Layer 3 of a small transformer language model trained on English Wikipedia (8 layers, counted from 0, width 64).
A neuron's activation on a vector x is SiLU(gate . x) times (in . x), where the dot is the dot product.

Input weights of the MLP neurons that the questions are about. A number n stands for (n - 500) times 0.0012.
n3 gate: 506 610 745 656 669 503 303 693 546 622 438 761 595 369 649 220 360 653 503 597 542 435 438 540 648 618 690 707 569 257 599 355 527 471 424 343 627 521 406 523 712 620 600 443 478 461 631 687 537 418 544 522 477 635 674 543 402 532 425 628 410 618 272 535
n4 gate: 613 348 735 343 289 191 562 600 388 385 651 431 472 877 440 423 434 569 443 334 701 346 582 450 734 794 667 653 487 417 326 402 608 524 567 382 755 510 415 959 718 442 670 692 567 280 790 579 371 719 566 775 381 646 344 405 348 387 445 355 688 552 419 561
n11 gate: 364 491 332 458 336 748 718 568 625 580 395 293 552 563 623 364 547 609 655 390 597 632 770 660 404 292 468 455 533 286 570 448 378 341 735 524 595 580 520 546 401 544 739 528 499 365 337 301 425 540 555 338 500 810 644 609 533 429 397 652 575 523 485 487
n12 gate: 460 461 722 591 605 326 777 602 374 453 488 259 523 442 608 631 663 508 793 609 600 534 447 557 578 573 333 401 471 369 387 595 419 369 666 236 595 638 493 614 778 396 612 568 588 432 496 670 521 563 690 407 924 519 721 747 159 303 412 560 571 536 195 372
n17 gate: 536 451 443 748 542 499 608 357 420 598 468 726 539 460 778 349 441 378 446 415 715 364 451 368 454 493 495 386 262 595 657 686 433 521 359 421 458 481 625 502 244 400 459 490 548 577 538 752 353 391 669 395 439 526 564 463 691 565 411 502 476 333 568 670
n28 gate: 461 803 398 464 533 360 637 160 546 819 414 673 555 608 455 537 337 452 490 242 418 656 482 357 440 614 659 317 621 433 495 520 482 139 804 393 400 313 848 350 441 262 415 761 388 365 636 470 572 799 416 467 410 631 821 517 559 428 526 388 642 467 521 529
n36 gate: 630 542 355 385 343 491 508 542 490 570 703 661 643 615 601 588 557 726 483 579 346 378 608 342 675 584 561 622 680 544 455 416 648 503 561 612 866 542 389 398 724 399 538 715 394 600 741 411 538 650 332 636 374 510 811 341 508 289 489 597 460 588 414 202
n43 gate: 723 462 497 300 689 747 586 506 448 434 703 344 468 629 499 244 277 505 718 498 761 691 380 260 376 379 481 606 499 245 419 696 628 449 627 657 245 329 450 378 525 631 533 532 515 787 551 695 578 428 461 375 705 558 286 751 503 560 517 435 591 555 331 592
n50 gate: 690 491 768 337 195 326 447 282 141 189 212 527 527 495 258 343 792 323 554 598 794 586 685 612 649 635 412 384 692 479 459 712 588 215 684 439 402 448 598 536 668 407 306 382 428 225 472 669 424 388 443 612 699 645 533 504 694 524 539 444 343 714 351 561
n75 gate: 445 395 274 627 481 734 435 584 476 472 555 298 146 301 598 604 604 433 676 542 544 641 554 372 597 796 452 376 505 477 529 487 549 417 430 656 390 330 586 536 521 311 429 182 495 445 353 586 676 596 312 478 556 399 878 484 454 510 419 539 561 672 478 573
n79 gate: 560 650 480 546 473 543 762 289 343 433 620 416 784 389 656 45 712 329 471 456 746 619 369 535 724 413 441 509 304 326 588 332 470 732 486 439 713 213 299 651 379 496 461 570 487 208 451 699 581 655 721 490 363 544 310 546 525 611 330 487 185 732 267 428
n80 gate: 457 455 364 718 288 629 593 591 307 791 549 726 610 621 394 741 352 769 655 678 353 482 508 459 619 621 408 443 540 610 485 471 582 314 422 346 540 244 169 632 317 641 388 404 540 380 731 532 472 638 485 579 705 734 675 747 590 393 448 452 407 443 546 440
n109 gate: 612 369 625 808 587 476 474 426 659 623 275 305 322 698 482 435 522 511 667 410 526 615 365 51 405 682 599 498 409 454 470 402 590 317 496 552 562 293 680 390 530 739 402 427 643 384 758 222 699 684 326 399 320 356 383 666 661 396 682 527 502 387 385 292
n118 gate: 728 556 523 391 547 401 344 417 406 530 268 509 761 633 460 372 643 570 370 420 325 562 694 264 614 279 248 509 575 436 157 461 549 375 446 376 429 485 467 286 286 760 520 669 475 390 708 594 556 445 473 501 512 417 456 635 378 459 331 527 724 538 359 486
n128 gate: 424 504 344 721 516 334 652 274 564 333 660 428 492 494 724 502 457 613 554 423 483 480 513 477 858 506 474 179 629 783 584 524 655 583 584 580 538 282 519 605 81 641 488 448 564 476 330 576 270 709 596 630 562 449 464 389 459 255 658 553 581 694 684 430
n171 gate: 449 314 445 622 447 420 288 379 482 367 442 697 398 462 862 491 467 709 598 250 349 611 677 475 484 405 493 866 441 525 487 301 529 341 582 610 517 373 344 491 778 406 449 407 519 590 564 579 476 417 457 520 661 588 444 528 680 264 739 379 353 367 559 567
n174 gate: 409 325 393 605 382 675 579 723 593 399 666 415 433 491 570 713 348 242 448 743 630 551 391 382 798 566 571 512 400 297 326 653 533 342 798 558 564 358 251 721 378 439 356 531 516 426 800 470 670 820 713 376 406 531 639 593 532 165 517 369 260 465 271 288
n180 gate: 778 576 503 428 721 577 506 370 152 526 435 457 666 446 334 498 599 627 527 492 461 238 591 328 619 459 405 486 581 441 347 351 714 540 314 539 459 506 834 425 626 64 685 462 420 351 421 299 264 661 380 621 750 699 257 383 660 221 638 555 481 595 580 726
n184 gate: 360 481 709 502 616 305 540 677 645 408 447 286 428 534 667 657 613 328 604 416 618 446 329 644 330 815 239 481 463 445 519 273 440 540 587 363 384 528 455 609 448 402 370 370 643 732 604 639 691 645 669 584 345 408 557 756 504 373 352 502 571 589 524 425
n189 gate: 347 364 771 642 643 349 586 735 590 298 344 542 216 653 473 640 320 409 262 444 260 283 412 379 414 477 427 240 715 621 601 349 453 506 481 428 331 387 311 573 593 179 333 722 748 609 704 449 720 572 609 441 488 331 486 648 561 390 495 550 268 422 640 758
n190 gate: 552 498 401 317 352 512 520 306 614 408 466 374 420 317 612 440 382 519 661 637 731 730 674 642 778 543 329 435 560 613 724 645 568 545 209 259 382 260 653 641 629 642 585 499 536 631 749 720 570 328 610 501 450 654 356 283 552 592 287 175 441 310 445 548
n3 in: 254 575 630 485 631 696 667 784 490 568 509 649 505 591 358 302 392 548 523 233 276 588 605 391 460 602 403 452 437 718 376 436 440 821 543 297 454 538 410 549 600 748 687 450 578 375 463 745 450 517 343 593 400 881 518 473 359 447 316 450 619 386 338 682
n4 in: 400 457 576 499 517 220 402 669 421 457 212 665 647 417 403 636 532 429 192 320 552 627 713 554 384 433 602 272 618 160 295 652 555 346 294 419 509 755 464 625 606 579 618 447 638 164 727 641 529 779 547 459 153 485 546 601 362 639 624 402 441 470 837 335
n11 in: 302 539 355 529 407 798 616 550 444 663 721 465 746 179 617 737 566 523 349 448 505 648 422 328 390 382 431 572 415 480 582 366 653 568 637 604 560 645 511 589 267 657 475 654 496 503 444 419 419 401 336 638 282 620 741 445 570 555 542 309 420 560 479 511
n12 in: 442 324 517 435 439 481 368 174 183 464 545 577 569 516 425 256 529 374 737 570 316 477 541 528 640 630 475 524 371 461 802 440 392 432 768 624 644 551 657 334 480 499 531 414 307 540 289 468 572 282 304 319 306 540 660 506 581 591 599 317 734 454 711 358
n17 in: 519 278 659 477 514 396 555 739 762 480 590 481 567 432 448 442 650 471 284 296 651 401 399 565 523 478 356 423 647 422 413 403 647 566 528 522 702 589 246 425 450 772 423 671 740 544 481 350 432 458 603 441 500 415 521 482 548 547 817 583 650 384 334 299
n28 in: 473 500 558 302 633 600 729 228 303 667 574 418 482 716 445 441 242 466 572 584 558 203 767 656 228 495 533 432 555 539 676 517 560 551 483 461 114 532 636 348 562 686 808 390 210 543 382 363 662 381 404 391 866 317 264 279 417 418 528 596 484 587 711 616
n36 in: 417 441 522 656 478 332 615 496 397 600 416 605 465 272 688 462 567 440 672 585 549 703 809 591 382 730 518 94 652 366 458 671 466 858 556 634 324 481 404 617 353 109 495 320 568 681 371 505 395 635 851 444 553 474 321 404 471 527 511 479 524 523 446 598
n43 in: 286 548 664 555 540 332 640 576 562 574 567 571 337 399 336 94 369 673 783 387 622 662 429 119 429 623 670 460 504 401 493 519 670 450 457 475 596 158 475 382 521 259 448 591 401 444 357 391 406 523 369 231 607 489 822 256 726 509 779 367 448 433 773 572
n50 in: 518 563 662 602 163 609 504 683 435 612 411 447 429 650 610 423 614 275 347 604 505 376 336 531 559 615 362 303 378 488 549 574 482 505 648 549 516 603 614 217 452 495 474 322 107 372 429 686 678 299 595 529 681 549 571 407 545 534 862 737 644 533 531 683
n75 in: 394 280 442 267 410 644 430 599 431 377 767 464 356 432 336 442 553 693 475 448 485 507 363 462 536 699 600 670 765 382 637 550 578 713 577 576 460 507 625 489 302 658 490 440 679 504 328 457 274 570 320 581 619 230 569 316 701 422 627 459 696 612 618 413
n79 in: 427 673 392 529 408 616 615 340 718 621 450 541 622 276 570 535 382 616 603 274 677 732 397 546 497 496 530 420 471 300 602 368 411 624 589 497 523 202 447 431 470 555 559 292 686 322 336 737 573 453 780 541 454 762 414 610 421 628 408 459 479 664 365 395
n80 in: 466 371 635 444 719 601 552 578 395 469 666 268 467 439 401 314 532 286 593 536 659 596 496 574 379 679 447 810 442 658 379 425 475 352 360 458 356 473 456 257 547 493 570 540 495 283 396 489 418 478 388 534 611 250 413 478 549 415 616 485 417 826 334 543
n109 in: 520 454 444 590 469 647 531 402 516 621 290 676 339 609 168 476 474 345 511 397 492 538 335 453 619 581 386 298 637 579 384 480 534 407 935 488 293 442 337 326 756 496 602 915 195 436 325 618 521 551 348 468 566 715 685 669 210 464 621 484 602 421 589 334
n118 in: 536 484 172 461 277 730 480 532 674 535 408 674 240 657 461 658 607 604 529 589 551 720 587 388 325 857 848 533 324 347 575 411 566 480 383 507 687 522 523 286 453 522 503 447 794 608 491 525 399 626 555 611 525 542 473 358 499 685 491 666 329 436 210 302
n128 in: 635 532 510 865 458 322 434 756 701 575 329 548 638 509 424 574 527 754 519 765 487 543 598 554 443 437 749 621 359 680 701 534 471 627 351 600 555 314 300 683 405 378 529 368 455 419 460 649 564 474 466 716 613 544 511 656 559 628 572 378 392 497 863 434
n171 in: 600 419 364 546 570 533 253 486 361 497 435 515 366 415 701 522 565 584 756 362 723 478 610 706 392 304 526 872 349 470 510 333 466 631 519 430 409 669 359 276 701 552 452 697 421 614 494 438 501 326 471 339 408 431 527 530 802 430 498 565 445 342 547 594
n174 in: 356 189 519 375 448 404 580 634 579 784 594 639 442 632 440 348 588 474 776 405 560 550 521 411 266 483 416 567 357 301 173 150 435 405 718 581 256 391 672 381 531 635 485 530 664 780 718 357 731 573 462 474 548 517 488 419 612 477 704 696 643 706 337 426
n180 in: 552 486 425 398 659 490 571 455 652 849 560 395 380 610 378 490 622 527 389 527 596 558 523 428 215 268 178 344 486 450 469 704 395 509 550 534 584 286 377 672 307 109 410 609 586 588 329 393 406 418 350 329 563 601 494 632 691 492 613 273 239 899 472 368
n184 in: 595 650 615 571 621 449 591 524 499 611 479 374 828 452 496 508 261 408 754 473 743 521 554 350 295 409 526 414 250 682 584 364 249 591 481 525 434 353 572 641 461 478 649 445 472 288 630 558 160 487 464 418 560 288 706 595 660 240 529 539 328 425 264 149
n189 in: 535 287 290 428 436 359 335 401 701 245 301 783 814 765 399 439 466 731 462 336 457 449 559 452 408 379 773 406 597 522 745 611 404 598 470 533 677 690 580 441 607 647 544 741 421 589 473 416 388 128 514 239 687 393 543 704 546 678 320 422 493 498 423 496
n190 in: 441 464 476 747 932 559 537 325 487 431 590 335 625 667 247 698 537 694 558 740 581 305 469 471 301 365 393 411 472 477 490 577 634 344 740 358 374 404 558 624 356 593 260 606 464 330 418 417 452 474 384 602 559 395 535 621 664 861 381 428 636 446 746 323

Each question shows a token from some text and the vector x that enters the MLP there. A number n stands for (n - 500) times 0.0067.

" Mat": 290 457 476 473 677 518 721 416 643 562 554 602 451 441 434 580 460 494 488 689 399 521 389 473 142 515 579 353 364 475 196 362 487 625 467 311 374 521 500 459 549 364 697 607 514 631 355 716 438 507 367 436 451 225 537 698 421 647 433 485 600 541 569 483
Which three neurons fire most, strongest first? n184, n28, n43

"al": 515 348 627 473 625 232 314 385 523 524 574 634 552 436 406 544 529 402 633 658 411 360 591 613 453 582 594 591 473 448 301 563 411 457 287 390 407 663 654 557 544 614 415 648 470 591 208 485 368 495 467 406 456 534 414 502 375 544 580 645 664 572 331 580
Which neuron lights up most? n12

".": 419 578 503 591 500 436 539 479 731 544 460 675 375 371 470 622 508 571 419 431 442 546 380 483 213 309 516 368 415 525 538 654 313 565 371 654 474 338 694 453 394 532 354 521 738 619 451 548 688 482 333 361 608 468 508 561 532 434 500 573 837 242 580 480
Which three neurons fire most, strongest first? n189, n17, n80

"ctor": 452 527 575 466 707 628 483 423 604 577 490 733 374 530 354 459 554 529 619 764 430 369 466 437 487 686 566 487 605 460 249 694 597 654 560 525 477 389 244 659 578 532 395 378 602 508 345 690 427 480 454 355 445 335 488 367 313 398 552 482 659 245 443 461
Which three neurons fire most, strongest first? n3, n43, n75

" All": 510 394 429 263 365 575 565 286 577 507 573 661 323 564 434 427 393 457 614 598 439 568 423 496 644 309 591 457 535 332 309 559 607 547 234 536 575 519 547 457 498 429 465 412 537 554 245 622 236 302 541 430 384 429 646 532 488 435 573 322 512 318 476 576
Which neuron lights up most? n43

" of": 399 470 488 420 428 524 403 388 245 458 424 568 365 658 329 496 488 296 442 498 509 473 471 522 708 407 350 548 374 447 369 430 537 473 90 552 351 531 501 546 376 688 519 371 704 371 362 532 340 386 544 259 486 430 388 480 348 661 498 508 458 566 443 404
Which two neurons fire most, strongest first? n118, n11

"as": 419 511 694 278 495 612 494 299 542 576 622 631 514 371 428 611 497 531 547 703 405 612 305 392 501 676 462 515 642 413 413 511 535 679 446 430 492 556 436 580 635 483 305 597 701 407 218 368 377 492 614 378 362 366 572 543 483 504 269 504 576 681 470 614
Which three neurons fire most, strongest first? n75, n128, n79

" as": 419 542 588 450 608 661 424 499 428 512 523 671 466 497 409 500 495 390 436 495 466 397 518 521 585 340 533 446 608 248 486 579 284 491 214 712 452 484 445 439 541 608 474 410 531 219 433 497 346 555 677 222 590 463 607 554 284 580 427 538 282 432 575 506
Which neuron lights up most? n79

"h": 536 763 604 532 804 436 535 488 637 553 695 492 724 444 534 605 532 510 461 805 589 538 455 684 467 592 547 419 485 475 432 419 396 368 171 448 474 433 395 511 561 414 362 662 699 639 417 429 419 528 563 414 377 472 438 526 563 537 343 644 565 465 354 438
Which neuron lights up most? n184

" ": 600 606 869 531 331 825 497 385 537 573 725 554 782 643 585 567 335 500 565 563 541 511 658 597 266 397 498 412 510 452 474 372 613 578 358 764 705 523 548 411 372 505 493 501 694 579 472 507 495 489 624 489 486 399 629 634 575 424 573 673 540 464 596 553
Which three neurons fire most, strongest first? n11, n17, n36

"9": 469 436 303 470 419 597 636 328 380 603 838 513 609 673 454 565 291 489 481 556 614 622 506 430 366 400 353 660 512 374 787 214 595 809 429 651 442 306 529 508 440 507 507 616 614 499 651 543 459 425 512 576 529 479 552 587 641 466 611 706 390 518 486 371
Which neuron fires most, and how strongly? n79, at about 3.5

" |": 533 605 605 462 583 525 519 516 773 641 537 613 421 474 410 626 601 477 510 447 442 523 211 551 425 365 438 335 366 566 418 503 486 412 463 651 350 493 608 332 557 674 269 558 605 246 274 489 508 515 470 376 472 416 388 510 496 550 552 354 612 301 646 481
Which neuron fires most, and how strongly? n109, at about 2.5

" k": 337 465 275 478 580 583 411 445 425 710 431 803 627 367 510 522 466 489 330 551 658 391 388 642 442 468 412 579 267 703 354 312 169 583 634 596 558 439 548 360 472 489 504 500 357 622 381 490 458 543 619 437 434 452 610 677 415 393 548 606 390 532 615 500
Which neuron lights up most? n171

" |\n": 367 416 694 599 418 488 659 497 602 493 591 718 570 601 235 457 742 445 446 481 316 573 464 689 538 604 554 664 342 411 335 460 553 298 392 800 519 580 566 505 649 528 299 539 546 354 547 523 602 487 473 331 323 372 529 339 620 396 622 432 545 609 482 526
Which three neurons fire most, strongest first? n174, n4, n50

" know": 477 349 425 414 237 649 445 491 629 611 741 635 550 436 484 496 485 492 512 317 503 358 469 687 300 470 416 580 536 516 296 750 418 584 383 807 632 257 447 593 481 458 482 524 541 479 583 448 426 369 497 341 551 270 701 606 252 463 578 465 459 668 634 424
Which neuron lights up most? n75

"ie": 622 408 665 435 527 566 401 281 388 634 804 741 525 457 555 546 534 443 390 462 388 517 441 491 371 619 523 476 489 321 267 725 524 533 433 647 473 327 376 588 510 411 450 749 405 399 278 669 508 468 580 373 528 439 431 352 433 492 522 481 430 498 403 290
Which neuron lights up most? n36

"a": 411 516 227 408 651 531 460 344 637 387 454 778 623 356 505 572 431 483 476 600 355 454 367 483 107 526 387 485 553 521 321 621 441 536 550 273 688 543 454 388 493 473 427 597 723 544 232 279 583 585 549 506 496 389 542 599 471 469 594 540 480 405 488 473
Which three neurons fire most, strongest first? n189, n50, n128

"1": 438 673 760 431 455 357 437 422 391 620 532 584 553 590 351 688 501 422 666 620 497 314 417 406 385 228 476 771 375 433 634 592 412 580 351 656 431 553 358 553 348 402 375 372 506 363 433 440 486 398 598 592 611 343 450 212 537 404 447 562 517 438 336 536
Which neuron lights up most? n109

"way": 586 412 419 377 445 516 534 481 327 760 574 729 381 469 444 470 449 525 554 547 383 491 331 607 567 681 622 447 615 506 404 552 608 552 488 530 553 556 387 565 618 542 486 522 611 506 135 592 376 364 679 468 590 365 557 319 543 360 457 439 720 380 554 399
Which neuron fires most, and how strongly? n36, at about 0.79

"y": 586 539 411 449 576 419 562 335 461 456 673 574 458 359 219 640 454 521 485 722 498 331 557 592 477 648 534 523 456 333 296 562 439 513 282 489 456 578 520 615 482 520 561 646 363 380 131 531 586 417 332 406 325 483 477 413 581 533 569 530 394 670 410 460
Which neuron lights up most? n180

"7": 452 491 269 437 268 576 542 245 483 624 789 474 482 644 637 735 413 528 566 454 459 365 492 531 380 346 562 606 488 373 599 251 390 619 618 562 363 363 562 419 562 514 346 561 625 528 641 506 399 358 481 441 692 448 525 309 605 383 687 786 482 539 417 436
Which two neurons fire most, strongest first? n171, n28

" municipality": 593 586 582 414 566 564 288 579 565 809 514 658 494 640 243 406 632 339 543 600 528 245 534 550 360 455 473 389 604 402 315 502 658 495 366 481 667 583 536 821 699 523 548 363 574 449 286 475 449 398 656 515 394 402 584 417 532 529 444 455 578 461 449 421
Which three neurons fire most, strongest first? n4, n180, n3

" the": 476 592 429 480 380 411 498 463 497 507 623 644 584 572 544 400 376 385 467 474 446 412 578 782 572 489 484 403 297 420 323 409 646 375 222 564 466 696 679 568 485 600 548 322 600 385 250 288 576 354 544 460 509 226 543 432 436 528 374 519 370 386 465 510
Which neuron lights up most? n109

" is": 628 683 521 511 433 688 377 674 535 529 616 641 346 530 702 362 645 383 485 598 463 521 348 790 494 564 609 556 582 663 279 539 444 583 312 606 428 325 486 514 578 430 426 471 519 303 379 492 469 504 608 457 437 411 609 404 223 614 369 583 451 663 583 558
Which neuron fires most, and how strongly? n79, at about 0.47

" Run": 392 630 531 458 401 520 569 538 467 775 721 583 373 591 629 626 641 526 442 544 539 545 303 380 48 366 669 369 498 550 366 511 662 568 371 361 423 564 385 572 652 452 552 452 494 492 509 593 432 549 710 319 372 426 590 670 283 338 439 443 635 490 571 411
Which neuron lights up most? n184

" Ar": 288 427 641 504 582 475 462 395 791 596 561 546 514 420 665 489 431 475 655 651 328 609 518 581 628 386 397 517 370 516 188 439 475 607 410 421 561 631 591 445 399 395 672 586 257 663 340 651 399 438 583 458 445 334 540 584 392 446 558 395 566 505 657 280
Which neuron lights up most? n12

" more": 649 443 523 341 333 663 432 532 359 419 598 728 308 518 539 606 366 341 515 568 528 291 647 655 603 393 446 605 296 529 551 371 421 530 343 441 541 495 568 580 503 232 495 453 691 445 369 269 436 549 508 521 262 398 536 438 436 586 446 347 457 523 635 446
Which neuron fires most, and how strongly? n109, at about 0.43

"est": 679 469 407 577 357 476 731 308 672 652 602 501 505 523 467 625 552 592 642 415 242 547 512 520 417 393 671 606 514 617 582 365 543 631 460 562 419 651 513 749 609 476 648 442 449 604 231 562 439 382 288 395 390 481 500 413 303 498 621 485 614 364 545 625
Which neuron fires most, and how strongly? n11, at about 0.52

"ra": 471 583 403 611 648 543 622 268 656 535 491 682 568 311 626 496 337 482 493 535 285 462 365 540 278 554 537 504 455 398 337 691 337 624 632 561 459 313 551 373 477 452 581 654 580 608 254 299 563 468 598 323 570 402 432 513 491 373 664 494 629 430 451 329
Which neuron lights up most? n28

" to": 442 593 445 632 406 727 513 589 351 537 538 673 426 640 520 447 520 407 262 643 447 281 670 778 590 384 426 484 568 418 594 484 479 545 285 571 419 434 441 367 572 493 429 521 577 323 447 484 387 484 713 372 434 518 366 502 265 615 578 387 543 650 378 417
Which three neurons fire most, strongest first? n79, n43, n184

" Bar": 399 518 557 451 530 369 459 558 631 673 612 737 538 475 593 532 528 457 504 607 446 480 432 568 279 468 466 470 517 570 175 405 437 637 544 578 588 488 598 499 297 359 594 521 207 572 251 515 278 551 726 314 490 428 546 514 497 630 381 442 644 528 360 379
Which three neurons fire most, strongest first? n184, n17, n4

"6": 481 457 302 583 435 566 400 507 570 577 724 490 562 339 207 491 474 451 519 453 529 520 477 444 459 487 622 432 408 440 326 232 445 498 351 684 542 575 426 438 674 366 339 643 625 443 304 454 456 459 718 612 641 390 666 388 654 499 634 730 528 393 490 248
Which neuron lights up most? n75

"iv": 639 535 712 347 857 677 477 488 500 658 796 638 614 488 242 588 699 529 547 677 389 474 602 633 535 516 505 601 459 551 769 495 654 446 263 370 439 517 383 754 650 497 517 555 537 603 515 497 510 516 338 428 365 472 408 558 444 528 297 404 471 529 480 585
Which neuron lights up most? n190

"|": 543 685 526 453 427 639 535 644 593 458 783 742 478 670 363 450 494 531 543 547 351 692 299 538 504 405 402 477 261 451 497 491 791 512 403 673 356 724 556 498 378 557 549 607 572 303 578 496 433 360 642 388 476 252 479 593 457 405 545 521 474 461 537 605
Which two neurons fire most, strongest first? n36, n12

"s": 574 561 674 499 521 624 385 364 355 512 606 712 389 481 307 645 572 700 491 674 517 532 487 527 365 440 621 668 345 651 419 575 656 603 348 465 654 607 480 569 600 569 406 542 580 342 237 541 295 564 583 390 469 553 592 489 503 361 505 507 371 742 564 526
Which three neurons fire most, strongest first? n180, n80, n174

" South": 418 319 463 486 548 442 522 467 604 749 566 653 353 504 481 424 508 638 650 610 466 401 368 649 569 318 586 461 384 441 306 438 603 418 279 503 723 663 544 509 498 321 587 583 531 464 285 465 176 312 595 549 436 525 501 550 617 546 498 492 558 421 376 415
Which three neurons fire most, strongest first? n180, n17, n28

"3": 469 586 668 492 486 387 386 518 483 454 494 551 516 492 435 671 574 414 694 622 401 354 437 463 233 276 523 736 350 476 501 519 358 581 236 636 555 594 392 553 316 458 339 299 499 439 417 379 475 282 670 593 543 357 477 210 653 518 560 548 534 438 298 532
Which neuron lights up most? n109

" Boy": 522 538 502 262 494 516 358 386 559 728 686 648 325 443 573 485 458 416 424 471 378 503 345 473 444 481 631 397 470 192 449 540 570 589 410 554 483 576 441 552 530 415 430 445 374 518 230 736 323 416 530 356 293 419 401 545 495 413 503 302 568 473 503 343
Which neuron lights up most? n43

" K": 305 544 472 297 571 575 553 502 654 766 565 717 649 460 430 405 395 494 393 570 484 453 351 599 567 421 446 506 312 610 371 350 483 616 432 588 457 423 506 363 426 494 515 333 403 772 266 627 475 422 627 428 447 582 592 562 542 583 446 627 475 617 422 458
Which neuron lights up most? n79

"ild": 479 500 482 471 570 462 569 383 349 665 639 570 392 536 461 415 669 417 438 421 433 449 413 481 356 590 598 556 296 532 204 502 222 562 410 503 393 586 324 715 723 434 615 509 343 627 328 550 358 439 164 415 241 588 449 533 367 568 518 373 599 406 441 559
Which neuron lights up most? n4